Layer 2 of a small transformer language model trained on English Wikipedia (14 layers, counted from 0, width 64).
A neuron's activation on a vector x is SiLU(gate . x) times (in . x), where the dot is the dot product.

Input weights of the MLP neurons that the questions are about. A number n stands for (n - 128) times 0.0034.
n2 gate: 139, 63, 73, 216, 106, 148, 208, 169, 129, 122, 108, 161, 229, 154, 75, 146, 127, 96, 32, 183, 94, 140, 73, 191, 98, 93, 112, 43, 108, 110, 138, 154, 162, 116, 87, 74, 131, 172, 151, 138, 127, 149, 94, 224, 113, 165, 163, 198, 106, 145, 217, 120, 145, 126, 127, 139, 168, 182, 105, 195, 79, 144, 115, 113
n16 gate: 127, 105, 63, 144, 50, 133, 129, 107, 152, 130, 97, 152, 143, 110, 104, 117, 110, 150, 206, 84, 103, 102, 120, 90, 175, 106, 104, 99, 109, 175, 138, 68, 153, 115, 110, 104, 146, 116, 92, 132, 132, 139, 126, 65, 141, 109, 147, 112, 166, 49, 138, 189, 194, 139, 109, 158, 94, 151, 98, 125, 54, 188, 114, 113
n59 gate: 159, 160, 101, 52, 107, 96, 126, 101, 125, 142, 110, 46, 137, 101, 82, 147, 115, 51, 130, 174, 128, 53, 124, 128, 98, 192, 84, 158, 84, 141, 121, 89, 161, 149, 202, 188, 68, 163, 130, 99, 124, 141, 148, 145, 106, 131, 145, 137, 119, 79, 160, 158, 70, 133, 87, 107, 59, 70, 104, 155, 123, 147, 179, 191
n73 gate: 143, 111, 190, 99, 154, 128, 161, 138, 145, 106, 158, 141, 96, 109, 45, 81, 150, 164, 100, 133, 122, 140, 149, 144, 139, 197, 124, 170, 162, 127, 111, 94, 112, 104, 119, 129, 113, 145, 137, 109, 73, 133, 108, 164, 169, 143, 72, 178, 170, 161, 111, 136, 176, 147, 144, 108, 139, 149, 120, 144, 131, 150, 145, 140
n92 gate: 138, 141, 179, 132, 189, 114, 99, 152, 108, 106, 100, 99, 113, 129, 132, 102, 135, 125, 104, 108, 86, 138, 213, 143, 156, 149, 142, 157, 175, 81, 177, 200, 146, 158, 90, 125, 136, 112, 110, 175, 65, 139, 178, 199, 150, 103, 128, 213, 165, 108, 154, 172, 133, 119, 137, 166, 181, 175, 127, 125, 111, 172, 114, 78
n99 gate: 73, 125, 96, 152, 124, 182, 52, 150, 46, 158, 51, 145, 105, 138, 121, 6, 48, 14, 96, 173, 90, 140, 57, 195, 177, 147, 142, 88, 158, 87, 187, 123, 155, 108, 163, 134, 193, 204, 106, 34, 134, 117, 191, 90, 127, 80, 120, 37, 164, 188, 67, 143, 30, 150, 189, 63, 165, 223, 53, 121, 78, 66, 181, 46
n102 gate: 171, 132, 114, 153, 94, 90, 81, 133, 179, 100, 146, 117, 162, 144, 121, 155, 115, 138, 133, 129, 161, 83, 59, 130, 109, 123, 118, 158, 118, 169, 109, 156, 108, 133, 143, 69, 171, 117, 155, 150, 105, 122, 106, 148, 137, 175, 169, 110, 100, 101, 145, 101, 85, 128, 170, 149, 152, 166, 8, 91, 108, 122, 159, 200
n105 gate: 134, 126, 128, 107, 142, 127, 155, 139, 152, 142, 132, 191, 168, 159, 116, 88, 60, 76, 161, 138, 101, 117, 70, 88, 208, 131, 161, 129, 161, 93, 104, 151, 117, 117, 40, 97, 182, 113, 188, 170, 67, 102, 103, 143, 130, 119, 139, 97, 115, 134, 153, 99, 116, 163, 122, 152, 83, 182, 101, 142, 158, 92, 113, 141
n110 gate: 54, 87, 140, 121, 151, 84, 91, 139, 136, 98, 157, 128, 84, 154, 37, 187, 89, 89, 101, 99, 144, 99, 32, 71, 166, 97, 175, 124, 126, 55, 74, 154, 163, 132, 118, 148, 155, 131, 151, 106, 123, 188, 127, 142, 194, 146, 179, 130, 134, 184, 140, 100, 137, 134, 155, 149, 113, 150, 136, 102, 122, 142, 124, 78
n176 gate: 178, 130, 80, 111, 102, 116, 154, 177, 163, 118, 105, 117, 67, 118, 129, 92, 156, 109, 104, 162, 132, 99, 104, 134, 147, 223, 77, 186, 107, 89, 178, 89, 112, 168, 129, 165, 146, 102, 94, 95, 59, 158, 104, 189, 107, 125, 207, 154, 127, 45, 151, 142, 139, 151, 88, 158, 116, 155, 160, 114, 105, 158, 114, 167
n189 gate: 95, 155, 140, 187, 108, 154, 124, 124, 146, 136, 104, 110, 99, 163, 168, 157, 140, 160, 120, 141, 120, 110, 66, 78, 188, 86, 121, 136, 148, 74, 144, 144, 160, 123, 173, 127, 144, 149, 123, 141, 132, 109, 132, 134, 90, 154, 200, 172, 137, 127, 78, 169, 117, 110, 99, 107, 186, 137, 91, 154, 93, 110, 117, 120
n2 in: 111, 206, 147, 108, 122, 111, 154, 112, 98, 117, 172, 149, 142, 109, 38, 91, 179, 108, 109, 88, 179, 57, 106, 127, 110, 139, 169, 160, 84, 100, 114, 143, 113, 156, 112, 112, 79, 81, 55, 125, 72, 143, 51, 137, 128, 90, 149, 158, 121, 132, 129, 54, 113, 131, 68, 120, 67, 164, 125, 188, 85, 182, 183, 68
n16 in: 169, 155, 135, 170, 129, 148, 127, 81, 142, 172, 129, 180, 117, 89, 103, 95, 141, 176, 154, 147, 88, 100, 109, 86, 76, 169, 154, 127, 94, 185, 147, 139, 139, 121, 96, 128, 120, 185, 175, 102, 182, 74, 122, 117, 82, 125, 107, 112, 77, 148, 98, 105, 129, 112, 90, 179, 106, 135, 115, 110, 99, 177, 153, 94
n59 in: 106, 91, 111, 214, 34, 114, 104, 171, 111, 104, 136, 147, 55, 191, 118, 103, 117, 131, 166, 161, 141, 131, 93, 137, 168, 97, 138, 130, 156, 171, 80, 135, 131, 101, 56, 105, 117, 134, 147, 145, 126, 79, 142, 91, 176, 114, 166, 130, 106, 157, 202, 98, 152, 103, 141, 157, 170, 116, 185, 92, 164, 99, 91, 149
n73 in: 167, 115, 133, 114, 170, 124, 112, 84, 174, 134, 163, 146, 197, 98, 107, 95, 144, 131, 139, 115, 104, 100, 168, 137, 62, 148, 63, 133, 127, 143, 179, 98, 111, 59, 168, 169, 158, 126, 145, 116, 179, 102, 131, 106, 123, 110, 103, 160, 66, 140, 147, 44, 129, 106, 137, 104, 107, 135, 117, 123, 130, 178, 107, 109
n92 in: 171, 122, 76, 143, 157, 173, 151, 146, 125, 130, 94, 144, 141, 136, 132, 130, 140, 126, 133, 171, 76, 87, 109, 120, 97, 116, 56, 182, 93, 79, 116, 125, 128, 169, 86, 118, 109, 131, 95, 146, 117, 121, 143, 142, 92, 77, 77, 105, 94, 116, 125, 163, 143, 102, 113, 213, 104, 126, 125, 145, 238, 169, 119, 135
n99 in: 46, 129, 86, 141, 110, 158, 63, 143, 66, 105, 47, 93, 175, 142, 132, 81, 82, 73, 50, 211, 103, 120, 77, 191, 147, 134, 97, 66, 244, 91, 144, 145, 115, 96, 136, 96, 141, 186, 128, 72, 120, 109, 177, 134, 137, 79, 134, 45, 154, 169, 56, 100, 78, 179, 177, 41, 149, 200, 52, 181, 49, 65, 235, 86
n102 in: 113, 94, 113, 118, 127, 127, 142, 175, 135, 150, 144, 38, 134, 144, 103, 114, 136, 121, 95, 141, 109, 80, 114, 185, 123, 121, 173, 157, 157, 101, 109, 131, 120, 180, 185, 113, 143, 56, 166, 146, 117, 128, 89, 116, 130, 133, 159, 141, 154, 129, 117, 118, 90, 150, 134, 146, 167, 175, 39, 107, 95, 140, 150, 112
n105 in: 145, 131, 116, 150, 172, 126, 83, 120, 147, 65, 139, 94, 103, 150, 132, 174, 132, 154, 139, 99, 62, 139, 124, 99, 165, 108, 40, 119, 136, 160, 163, 164, 87, 92, 62, 124, 111, 180, 145, 117, 154, 141, 144, 129, 90, 69, 95, 94, 98, 110, 150, 139, 131, 172, 161, 122, 157, 90, 78, 142, 155, 146, 169, 161
n110 in: 122, 94, 205, 152, 147, 97, 132, 206, 132, 140, 135, 148, 99, 160, 115, 167, 98, 112, 70, 121, 98, 155, 138, 67, 135, 207, 141, 191, 115, 82, 62, 95, 155, 82, 107, 180, 130, 115, 143, 143, 47, 145, 142, 137, 179, 104, 112, 105, 146, 178, 99, 138, 177, 98, 148, 186, 82, 199, 173, 88, 114, 148, 107, 119
n176 in: 149, 119, 160, 113, 143, 138, 133, 171, 45, 111, 70, 102, 113, 165, 194, 93, 127, 92, 155, 129, 136, 214, 163, 105, 201, 152, 161, 190, 112, 153, 122, 110, 133, 138, 115, 68, 123, 128, 191, 171, 96, 188, 85, 116, 160, 183, 141, 136, 175, 103, 144, 134, 158, 112, 85, 123, 159, 116, 135, 130, 127, 178, 171, 134
n189 in: 55, 152, 110, 136, 126, 166, 152, 151, 98, 126, 132, 96, 73, 135, 139, 111, 145, 184, 117, 135, 123, 122, 77, 124, 200, 78, 165, 135, 103, 79, 106, 164, 150, 169, 191, 118, 151, 140, 135, 121, 95, 118, 85, 147, 103, 166, 146, 139, 123, 135, 77, 154, 130, 95, 110, 103, 148, 115, 109, 123, 128, 102, 124, 137

Each question shows a token from some text and the vector x that enters the MLP there. A number n stands for (n - 128) times 0.0098.

"/": 97, 173, 129, 152, 117, 123, 115, 160, 139, 116, 116, 87, 111, 112, 146, 159, 79, 139, 136, 122, 107, 97, 133, 132, 172, 98, 126, 121, 145, 125, 80, 171, 161, 153, 138, 137, 137, 135, 146, 94, 145, 132, 131, 148, 114, 135, 124, 137, 113, 132, 151, 147, 118, 120, 133, 165, 121, 167, 82, 126, 128, 91, 105, 149
The neuron with the highest activation: n189

"2": 131, 161, 131, 148, 148, 125, 140, 119, 111, 98, 87, 141, 117, 121, 165, 148, 97, 121, 122, 116, 120, 156, 117, 126, 130, 124, 131, 150, 77, 69, 85, 138, 91, 160, 151, 102, 120, 130, 132, 122, 134, 147, 126, 123, 128, 93, 131, 117, 126, 107, 131, 104, 147, 116, 114, 139, 103, 111, 54, 148, 95, 123, 149, 114
The neuron with the highest activation: n73

"ay": 135, 135, 157, 118, 130, 155, 123, 76, 147, 83, 198, 122, 166, 135, 92, 114, 79, 152, 125, 128, 106, 127, 175, 148, 109, 133, 157, 156, 138, 60, 183, 146, 93, 134, 141, 147, 121, 113, 114, 103, 113, 137, 135, 128, 92, 126, 126, 113, 114, 134, 151, 129, 153, 114, 145, 140, 122, 146, 164, 133, 132, 150, 115, 129
The neuron with the highest activation: n73

"ret": 145, 156, 105, 111, 183, 98, 147, 150, 121, 157, 179, 148, 165, 131, 131, 110, 88, 105, 117, 113, 165, 148, 148, 112, 100, 125, 116, 129, 156, 160, 171, 123, 138, 159, 130, 144, 151, 97, 105, 99, 173, 154, 116, 156, 123, 153, 116, 105, 135, 130, 117, 138, 92, 141, 123, 97, 146, 125, 158, 122, 139, 135, 121, 120
The three highest activations, in order: n189, n110, n16

" book": 126, 151, 118, 164, 139, 127, 141, 145, 156, 127, 136, 137, 123, 122, 138, 124, 111, 142, 116, 144, 79, 109, 124, 122, 136, 151, 116, 123, 165, 160, 139, 121, 128, 133, 135, 143, 115, 23, 139, 148, 121, 133, 148, 172, 132, 132, 116, 144, 157, 121, 123, 157, 123, 118, 114, 76, 103, 201, 125, 103, 92, 135, 131, 132
The two highest activations, in order: n102, n59

"ience": 109, 135, 108, 136, 98, 115, 148, 139, 92, 81, 151, 115, 111, 145, 124, 135, 95, 119, 163, 105, 129, 116, 151, 137, 94, 145, 118, 134, 123, 106, 135, 140, 133, 147, 121, 132, 108, 50, 98, 111, 116, 156, 113, 141, 103, 165, 126, 164, 128, 131, 140, 129, 143, 153, 131, 105, 127, 155, 83, 148, 109, 125, 114, 115
The neuron with the highest activation: n2

"on": 148, 135, 139, 127, 121, 160, 95, 103, 107, 126, 152, 102, 136, 122, 144, 135, 80, 102, 162, 141, 133, 129, 146, 139, 165, 149, 117, 127, 104, 81, 118, 151, 106, 115, 147, 113, 144, 95, 74, 129, 91, 130, 126, 109, 164, 150, 146, 136, 93, 150, 131, 163, 116, 120, 117, 119, 103, 73, 115, 149, 171, 131, 106, 116
Which neuron fires most, and how strongly? n16, at about 0.019

"ans": 128, 142, 113, 197, 137, 109, 155, 98, 129, 104, 170, 148, 117, 120, 149, 118, 110, 130, 122, 105, 134, 152, 124, 149, 93, 113, 138, 115, 120, 109, 183, 126, 142, 104, 101, 143, 122, 104, 95, 117, 88, 145, 113, 126, 107, 193, 109, 129, 112, 144, 111, 135, 115, 144, 106, 115, 84, 122, 103, 108, 131, 135, 113, 111
The two highest activations, in order: n2, n59

"ict": 94, 112, 133, 141, 140, 128, 132, 129, 112, 128, 150, 159, 127, 123, 142, 96, 157, 116, 112, 107, 66, 153, 151, 109, 137, 123, 143, 156, 164, 133, 115, 124, 84, 150, 148, 138, 140, 141, 107, 126, 109, 152, 126, 152, 134, 172, 95, 103, 121, 149, 69, 150, 146, 131, 94, 90, 139, 136, 132, 80, 124, 133, 122, 118
The neuron with the highest activation: n59

"oc": 117, 177, 107, 146, 128, 140, 134, 75, 127, 144, 96, 131, 151, 81, 162, 142, 113, 111, 121, 114, 131, 112, 117, 108, 150, 135, 131, 165, 156, 67, 91, 158, 112, 117, 126, 126, 143, 120, 120, 124, 102, 137, 132, 121, 134, 172, 100, 159, 134, 138, 148, 147, 106, 118, 113, 152, 145, 94, 170, 96, 121, 107, 92, 124
Which neuron fires most, and how strongly? n189, at about 0.037

"an": 147, 124, 122, 125, 110, 129, 117, 109, 162, 144, 136, 141, 108, 142, 126, 183, 53, 164, 120, 124, 141, 144, 147, 142, 99, 148, 130, 124, 128, 84, 160, 120, 132, 107, 135, 110, 113, 72, 98, 128, 82, 126, 115, 123, 172, 155, 152, 87, 117, 134, 102, 167, 115, 128, 169, 93, 103, 90, 131, 119, 157, 124, 110, 100
Which neuron fires most, and how strongly? n2, at about 0.034

" inter": 142, 133, 130, 142, 150, 137, 123, 145, 77, 139, 126, 116, 144, 104, 152, 172, 157, 97, 138, 150, 148, 74, 154, 106, 132, 112, 145, 144, 122, 137, 157, 113, 120, 156, 122, 142, 137, 95, 164, 126, 127, 128, 107, 156, 135, 110, 175, 140, 119, 103, 117, 123, 125, 128, 93, 110, 127, 170, 172, 102, 134, 126, 116, 88
The neuron with the highest activation: n176

" Wh": 103, 87, 173, 168, 134, 113, 126, 143, 115, 117, 173, 113, 137, 115, 130, 123, 145, 136, 67, 113, 122, 141, 102, 151, 152, 150, 111, 142, 183, 54, 141, 109, 153, 149, 113, 114, 140, 150, 152, 97, 113, 134, 107, 144, 153, 155, 108, 105, 128, 125, 156, 131, 124, 131, 116, 95, 105, 132, 139, 135, 109, 168, 116, 130
The neuron with the highest activation: n110

"\n": 120, 126, 130, 134, 124, 120, 126, 109, 109, 111, 102, 125, 116, 133, 142, 105, 38, 134, 109, 135, 159, 130, 137, 121, 141, 133, 129, 147, 136, 173, 112, 114, 153, 194, 128, 119, 86, 101, 153, 60, 129, 149, 136, 109, 142, 107, 129, 168, 97, 133, 129, 111, 103, 118, 109, 129, 124, 109, 116, 129, 114, 118, 66, 142
The neuron with the highest activation: n59

"0": 131, 146, 132, 130, 139, 109, 117, 194, 140, 131, 116, 99, 80, 105, 114, 120, 165, 120, 106, 138, 144, 115, 128, 137, 102, 144, 115, 117, 121, 120, 117, 117, 96, 138, 124, 114, 167, 94, 120, 73, 141, 138, 128, 113, 79, 127, 118, 115, 139, 95, 128, 107, 143, 162, 106, 175, 146, 96, 110, 103, 136, 140, 133, 177
The neuron with the highest activation: n102

" He": 121, 121, 134, 143, 121, 114, 129, 107, 135, 97, 108, 142, 141, 101, 96, 125, 121, 107, 70, 111, 120, 124, 133, 167, 150, 166, 100, 143, 200, 109, 146, 147, 129, 111, 150, 123, 156, 122, 137, 154, 105, 140, 129, 142, 90, 110, 118, 132, 129, 138, 84, 135, 112, 126, 137, 94, 109, 147, 150, 131, 73, 146, 95, 130
The neuron with the highest activation: n99

" ev": 127, 153, 165, 171, 191, 128, 148, 106, 81, 147, 113, 101, 131, 131, 153, 114, 171, 143, 134, 118, 116, 111, 117, 154, 134, 135, 122, 123, 197, 118, 128, 119, 176, 145, 99, 134, 134, 160, 129, 130, 117, 120, 112, 147, 131, 139, 137, 182, 150, 114, 134, 122, 143, 119, 93, 131, 135, 168, 154, 88, 123, 120, 134, 127
The three highest activations, in order: n189, n176, n2

"up": 149, 128, 126, 124, 113, 127, 131, 138, 105, 132, 81, 94, 125, 113, 124, 164, 98, 160, 132, 132, 127, 125, 101, 142, 133, 119, 138, 161, 153, 104, 163, 129, 155, 167, 104, 84, 131, 86, 97, 102, 125, 127, 125, 147, 46, 140, 102, 116, 136, 127, 122, 144, 149, 111, 141, 129, 126, 83, 182, 113, 109, 123, 150, 105
The neuron with the highest activation: n73

" on": 120, 128, 122, 103, 153, 127, 96, 99, 119, 105, 150, 76, 140, 94, 120, 117, 113, 123, 132, 141, 112, 113, 112, 124, 126, 141, 149, 122, 136, 177, 86, 123, 123, 94, 131, 113, 108, 106, 158, 123, 102, 110, 125, 187, 119, 134, 88, 157, 110, 102, 154, 107, 118, 146, 158, 92, 126, 185, 89, 130, 134, 152, 125, 106
The neuron with the highest activation: n102

" Y": 114, 124, 176, 162, 157, 117, 113, 175, 129, 98, 149, 128, 140, 125, 114, 154, 122, 142, 79, 129, 140, 139, 128, 98, 108, 128, 128, 137, 119, 70, 112, 131, 150, 77, 105, 118, 114, 104, 103, 144, 139, 133, 140, 125, 129, 136, 171, 147, 133, 124, 133, 89, 115, 122, 122, 91, 141, 155, 195, 138, 128, 145, 136, 121
The three highest activations, in order: n110, n2, n16

"5": 144, 165, 133, 119, 124, 138, 127, 143, 120, 91, 77, 146, 138, 128, 137, 132, 67, 153, 104, 137, 124, 188, 135, 131, 165, 143, 141, 133, 127, 95, 110, 131, 106, 139, 114, 138, 132, 127, 123, 142, 104, 121, 122, 148, 132, 126, 119, 93, 136, 97, 131, 116, 150, 130, 80, 215, 132, 134, 91, 123, 118, 131, 154, 111
The two highest activations, in order: n176, n92

" Ass": 124, 93, 120, 99, 166, 110, 151, 128, 137, 112, 122, 120, 158, 106, 141, 146, 132, 99, 129, 130, 132, 128, 133, 144, 141, 167, 122, 109, 135, 94, 94, 157, 108, 145, 110, 137, 147, 137, 176, 113, 89, 135, 99, 172, 110, 129, 172, 145, 136, 148, 94, 120, 94, 124, 132, 122, 149, 106, 169, 138, 89, 116, 117, 96
The neuron with the highest activation: n16

"ad": 140, 77, 120, 108, 119, 120, 107, 105, 147, 151, 93, 130, 104, 140, 169, 90, 111, 162, 157, 141, 134, 130, 118, 116, 121, 137, 125, 130, 99, 140, 126, 125, 139, 107, 120, 130, 138, 50, 95, 129, 139, 135, 113, 132, 161, 82, 132, 119, 138, 120, 154, 126, 128, 90, 131, 77, 131, 118, 157, 125, 154, 143, 124, 71
The neuron with the highest activation: n102

"ed": 130, 162, 67, 137, 124, 127, 131, 128, 114, 116, 144, 129, 157, 150, 139, 97, 122, 143, 135, 136, 182, 127, 115, 121, 100, 141, 127, 142, 120, 131, 24, 132, 173, 99, 145, 134, 140, 108, 95, 114, 127, 153, 131, 91, 70, 126, 129, 117, 130, 108, 158, 131, 153, 124, 117, 65, 146, 131, 127, 93, 153, 154, 126, 117
The two highest activations, in order: n105, n59

"ton": 150, 135, 172, 133, 92, 109, 130, 107, 133, 136, 197, 116, 122, 134, 137, 129, 55, 149, 144, 123, 128, 134, 142, 121, 97, 138, 140, 104, 132, 116, 145, 127, 140, 127, 133, 148, 120, 88, 145, 157, 47, 162, 135, 123, 140, 157, 174, 139, 124, 117, 117, 112, 141, 129, 110, 137, 148, 117, 135, 131, 96, 109, 95, 112
The neuron with the highest activation: n99

"h": 135, 131, 127, 167, 119, 104, 142, 118, 140, 196, 152, 102, 149, 126, 95, 155, 131, 173, 112, 109, 156, 143, 125, 157, 169, 115, 121, 152, 183, 91, 148, 109, 90, 143, 136, 121, 137, 119, 132, 120, 114, 125, 133, 81, 152, 141, 105, 73, 102, 117, 138, 118, 124, 103, 129, 134, 130, 85, 145, 135, 120, 148, 135, 111
The neuron with the highest activation: n176

"amp": 128, 122, 122, 158, 125, 138, 126, 127, 125, 151, 165, 133, 160, 97, 113, 116, 91, 130, 181, 129, 114, 120, 154, 148, 174, 70, 129, 142, 150, 108, 135, 129, 69, 123, 105, 140, 121, 132, 122, 150, 87, 148, 150, 170, 96, 117, 117, 112, 127, 105, 117, 139, 119, 92, 136, 171, 134, 85, 133, 130, 103, 114, 110, 106
The two highest activations, in order: n92, n105

"6": 142, 171, 105, 129, 105, 125, 121, 148, 129, 74, 92, 155, 130, 113, 143, 121, 59, 148, 94, 140, 129, 175, 132, 133, 142, 155, 135, 126, 135, 87, 152, 117, 118, 129, 137, 130, 128, 123, 128, 112, 88, 110, 109, 136, 151, 159, 136, 102, 139, 109, 117, 112, 136, 137, 105, 217, 118, 123, 90, 135, 137, 129, 147, 122
The two highest activations, in order: n176, n99

"4": 135, 173, 126, 126, 111, 129, 123, 134, 123, 90, 78, 147, 122, 125, 162, 115, 57, 152, 96, 128, 122, 164, 130, 132, 137, 126, 132, 135, 132, 87, 156, 122, 96, 168, 136, 138, 144, 128, 124, 105, 110, 118, 107, 133, 159, 136, 149, 118, 150, 96, 134, 99, 132, 144, 110, 225, 114, 127, 90, 130, 139, 149, 141, 116
The two highest activations, in order: n176, n92

"7": 151, 152, 128, 125, 137, 141, 140, 130, 128, 96, 67, 162, 135, 116, 145, 120, 107, 112, 104, 132, 124, 195, 138, 130, 154, 169, 136, 131, 103, 107, 146, 114, 113, 120, 129, 127, 126, 113, 150, 120, 104, 127, 112, 155, 142, 155, 114, 101, 121, 118, 112, 138, 145, 145, 93, 212, 130, 143, 108, 132, 146, 126, 151, 113
The neuron with the highest activation: n176

" from": 124, 108, 119, 125, 131, 114, 115, 93, 127, 87, 150, 116, 98, 140, 100, 155, 49, 108, 140, 141, 125, 137, 158, 136, 160, 144, 130, 131, 149, 143, 79, 129, 116, 165, 132, 130, 119, 135, 186, 111, 143, 117, 131, 157, 61, 115, 93, 133, 133, 133, 169, 111, 125, 130, 152, 92, 143, 172, 93, 104, 121, 140, 146, 73
Which neuron fires most, and how strongly? n99, at about 0.14

" ex": 124, 91, 130, 161, 170, 151, 133, 124, 105, 153, 87, 86, 119, 119, 144, 115, 173, 111, 133, 136, 143, 102, 145, 138, 89, 131, 101, 128, 169, 64, 106, 118, 126, 113, 84, 126, 119, 112, 123, 102, 113, 104, 125, 177, 139, 123, 164, 149, 138, 139, 123, 151, 98, 152, 154, 140, 124, 118, 167, 127, 145, 120, 132, 116
The neuron with the highest activation: n92

" G": 114, 116, 149, 131, 111, 116, 122, 147, 132, 109, 144, 138, 104, 133, 126, 110, 70, 97, 123, 112, 118, 138, 133, 130, 158, 140, 140, 131, 168, 129, 93, 158, 132, 129, 148, 100, 144, 87, 166, 137, 123, 105, 149, 127, 130, 140, 152, 154, 133, 133, 162, 103, 132, 122, 145, 132, 131, 135, 207, 133, 110, 135, 122, 100
The neuron with the highest activation: n110

" serv": 127, 138, 144, 114, 177, 116, 145, 123, 124, 89, 88, 151, 108, 122, 160, 165, 173, 159, 96, 141, 103, 71, 114, 136, 143, 123, 116, 107, 162, 93, 128, 144, 117, 180, 106, 125, 115, 116, 108, 131, 129, 145, 127, 140, 153, 101, 153, 126, 138, 114, 132, 90, 115, 130, 137, 147, 152, 156, 106, 107, 120, 156, 114, 85
The neuron with the highest activation: n92

"is": 125, 90, 95, 103, 115, 168, 146, 133, 102, 101, 119, 138, 119, 116, 136, 113, 144, 134, 111, 119, 89, 123, 164, 142, 88, 113, 129, 168, 136, 140, 146, 124, 116, 130, 132, 148, 126, 80, 149, 135, 145, 138, 130, 119, 116, 139, 114, 99, 113, 148, 127, 136, 132, 161, 100, 130, 101, 119, 164, 126, 170, 140, 145, 65
The neuron with the highest activation: n189

"3": 130, 166, 117, 127, 118, 118, 123, 135, 111, 90, 108, 155, 135, 129, 170, 104, 80, 122, 101, 126, 112, 141, 117, 139, 131, 132, 127, 140, 119, 97, 150, 121, 110, 186, 133, 130, 145, 122, 139, 104, 108, 129, 108, 122, 131, 129, 168, 128, 148, 100, 134, 92, 151, 142, 134, 222, 118, 136, 78, 134, 132, 162, 123, 105
The neuron with the highest activation: n176

" ": 111, 79, 98, 126, 149, 141, 105, 111, 121, 116, 82, 134, 95, 128, 129, 128, 95, 117, 112, 131, 104, 131, 93, 134, 130, 127, 135, 115, 129, 80, 131, 186, 132, 154, 145, 71, 131, 148, 147, 112, 125, 122, 146, 131, 123, 128, 138, 97, 131, 122, 121, 111, 120, 121, 132, 157, 145, 99, 71, 123, 109, 111, 160, 103
The neuron with the highest activation: n99

" L": 110, 84, 122, 141, 142, 116, 124, 160, 169, 119, 143, 135, 132, 125, 139, 119, 145, 125, 108, 144, 117, 162, 151, 133, 147, 134, 125, 121, 172, 94, 67, 136, 118, 112, 116, 93, 126, 107, 115, 150, 145, 112, 136, 145, 126, 130, 131, 134, 141, 148, 119, 126, 122, 148, 124, 84, 112, 145, 211, 141, 122, 123, 129, 127
The three highest activations, in order: n16, n110, n102

"orn": 145, 151, 128, 114, 123, 120, 131, 132, 127, 105, 176, 116, 121, 143, 157, 135, 97, 190, 148, 147, 119, 135, 154, 140, 92, 162, 137, 122, 127, 121, 113, 137, 74, 171, 191, 128, 121, 120, 115, 127, 128, 154, 147, 133, 145, 84, 134, 122, 136, 150, 135, 133, 114, 120, 166, 90, 112, 132, 140, 97, 138, 145, 157, 120
The neuron with the highest activation: n16

" Pol": 125, 73, 103, 121, 144, 128, 112, 147, 134, 135, 106, 143, 132, 103, 150, 124, 187, 124, 119, 146, 128, 139, 123, 123, 175, 128, 132, 165, 159, 58, 102, 106, 174, 168, 145, 116, 148, 123, 122, 170, 93, 170, 124, 109, 130, 110, 113, 138, 149, 158, 92, 102, 94, 125, 161, 138, 128, 122, 132, 132, 148, 147, 144, 121
The neuron with the highest activation: n110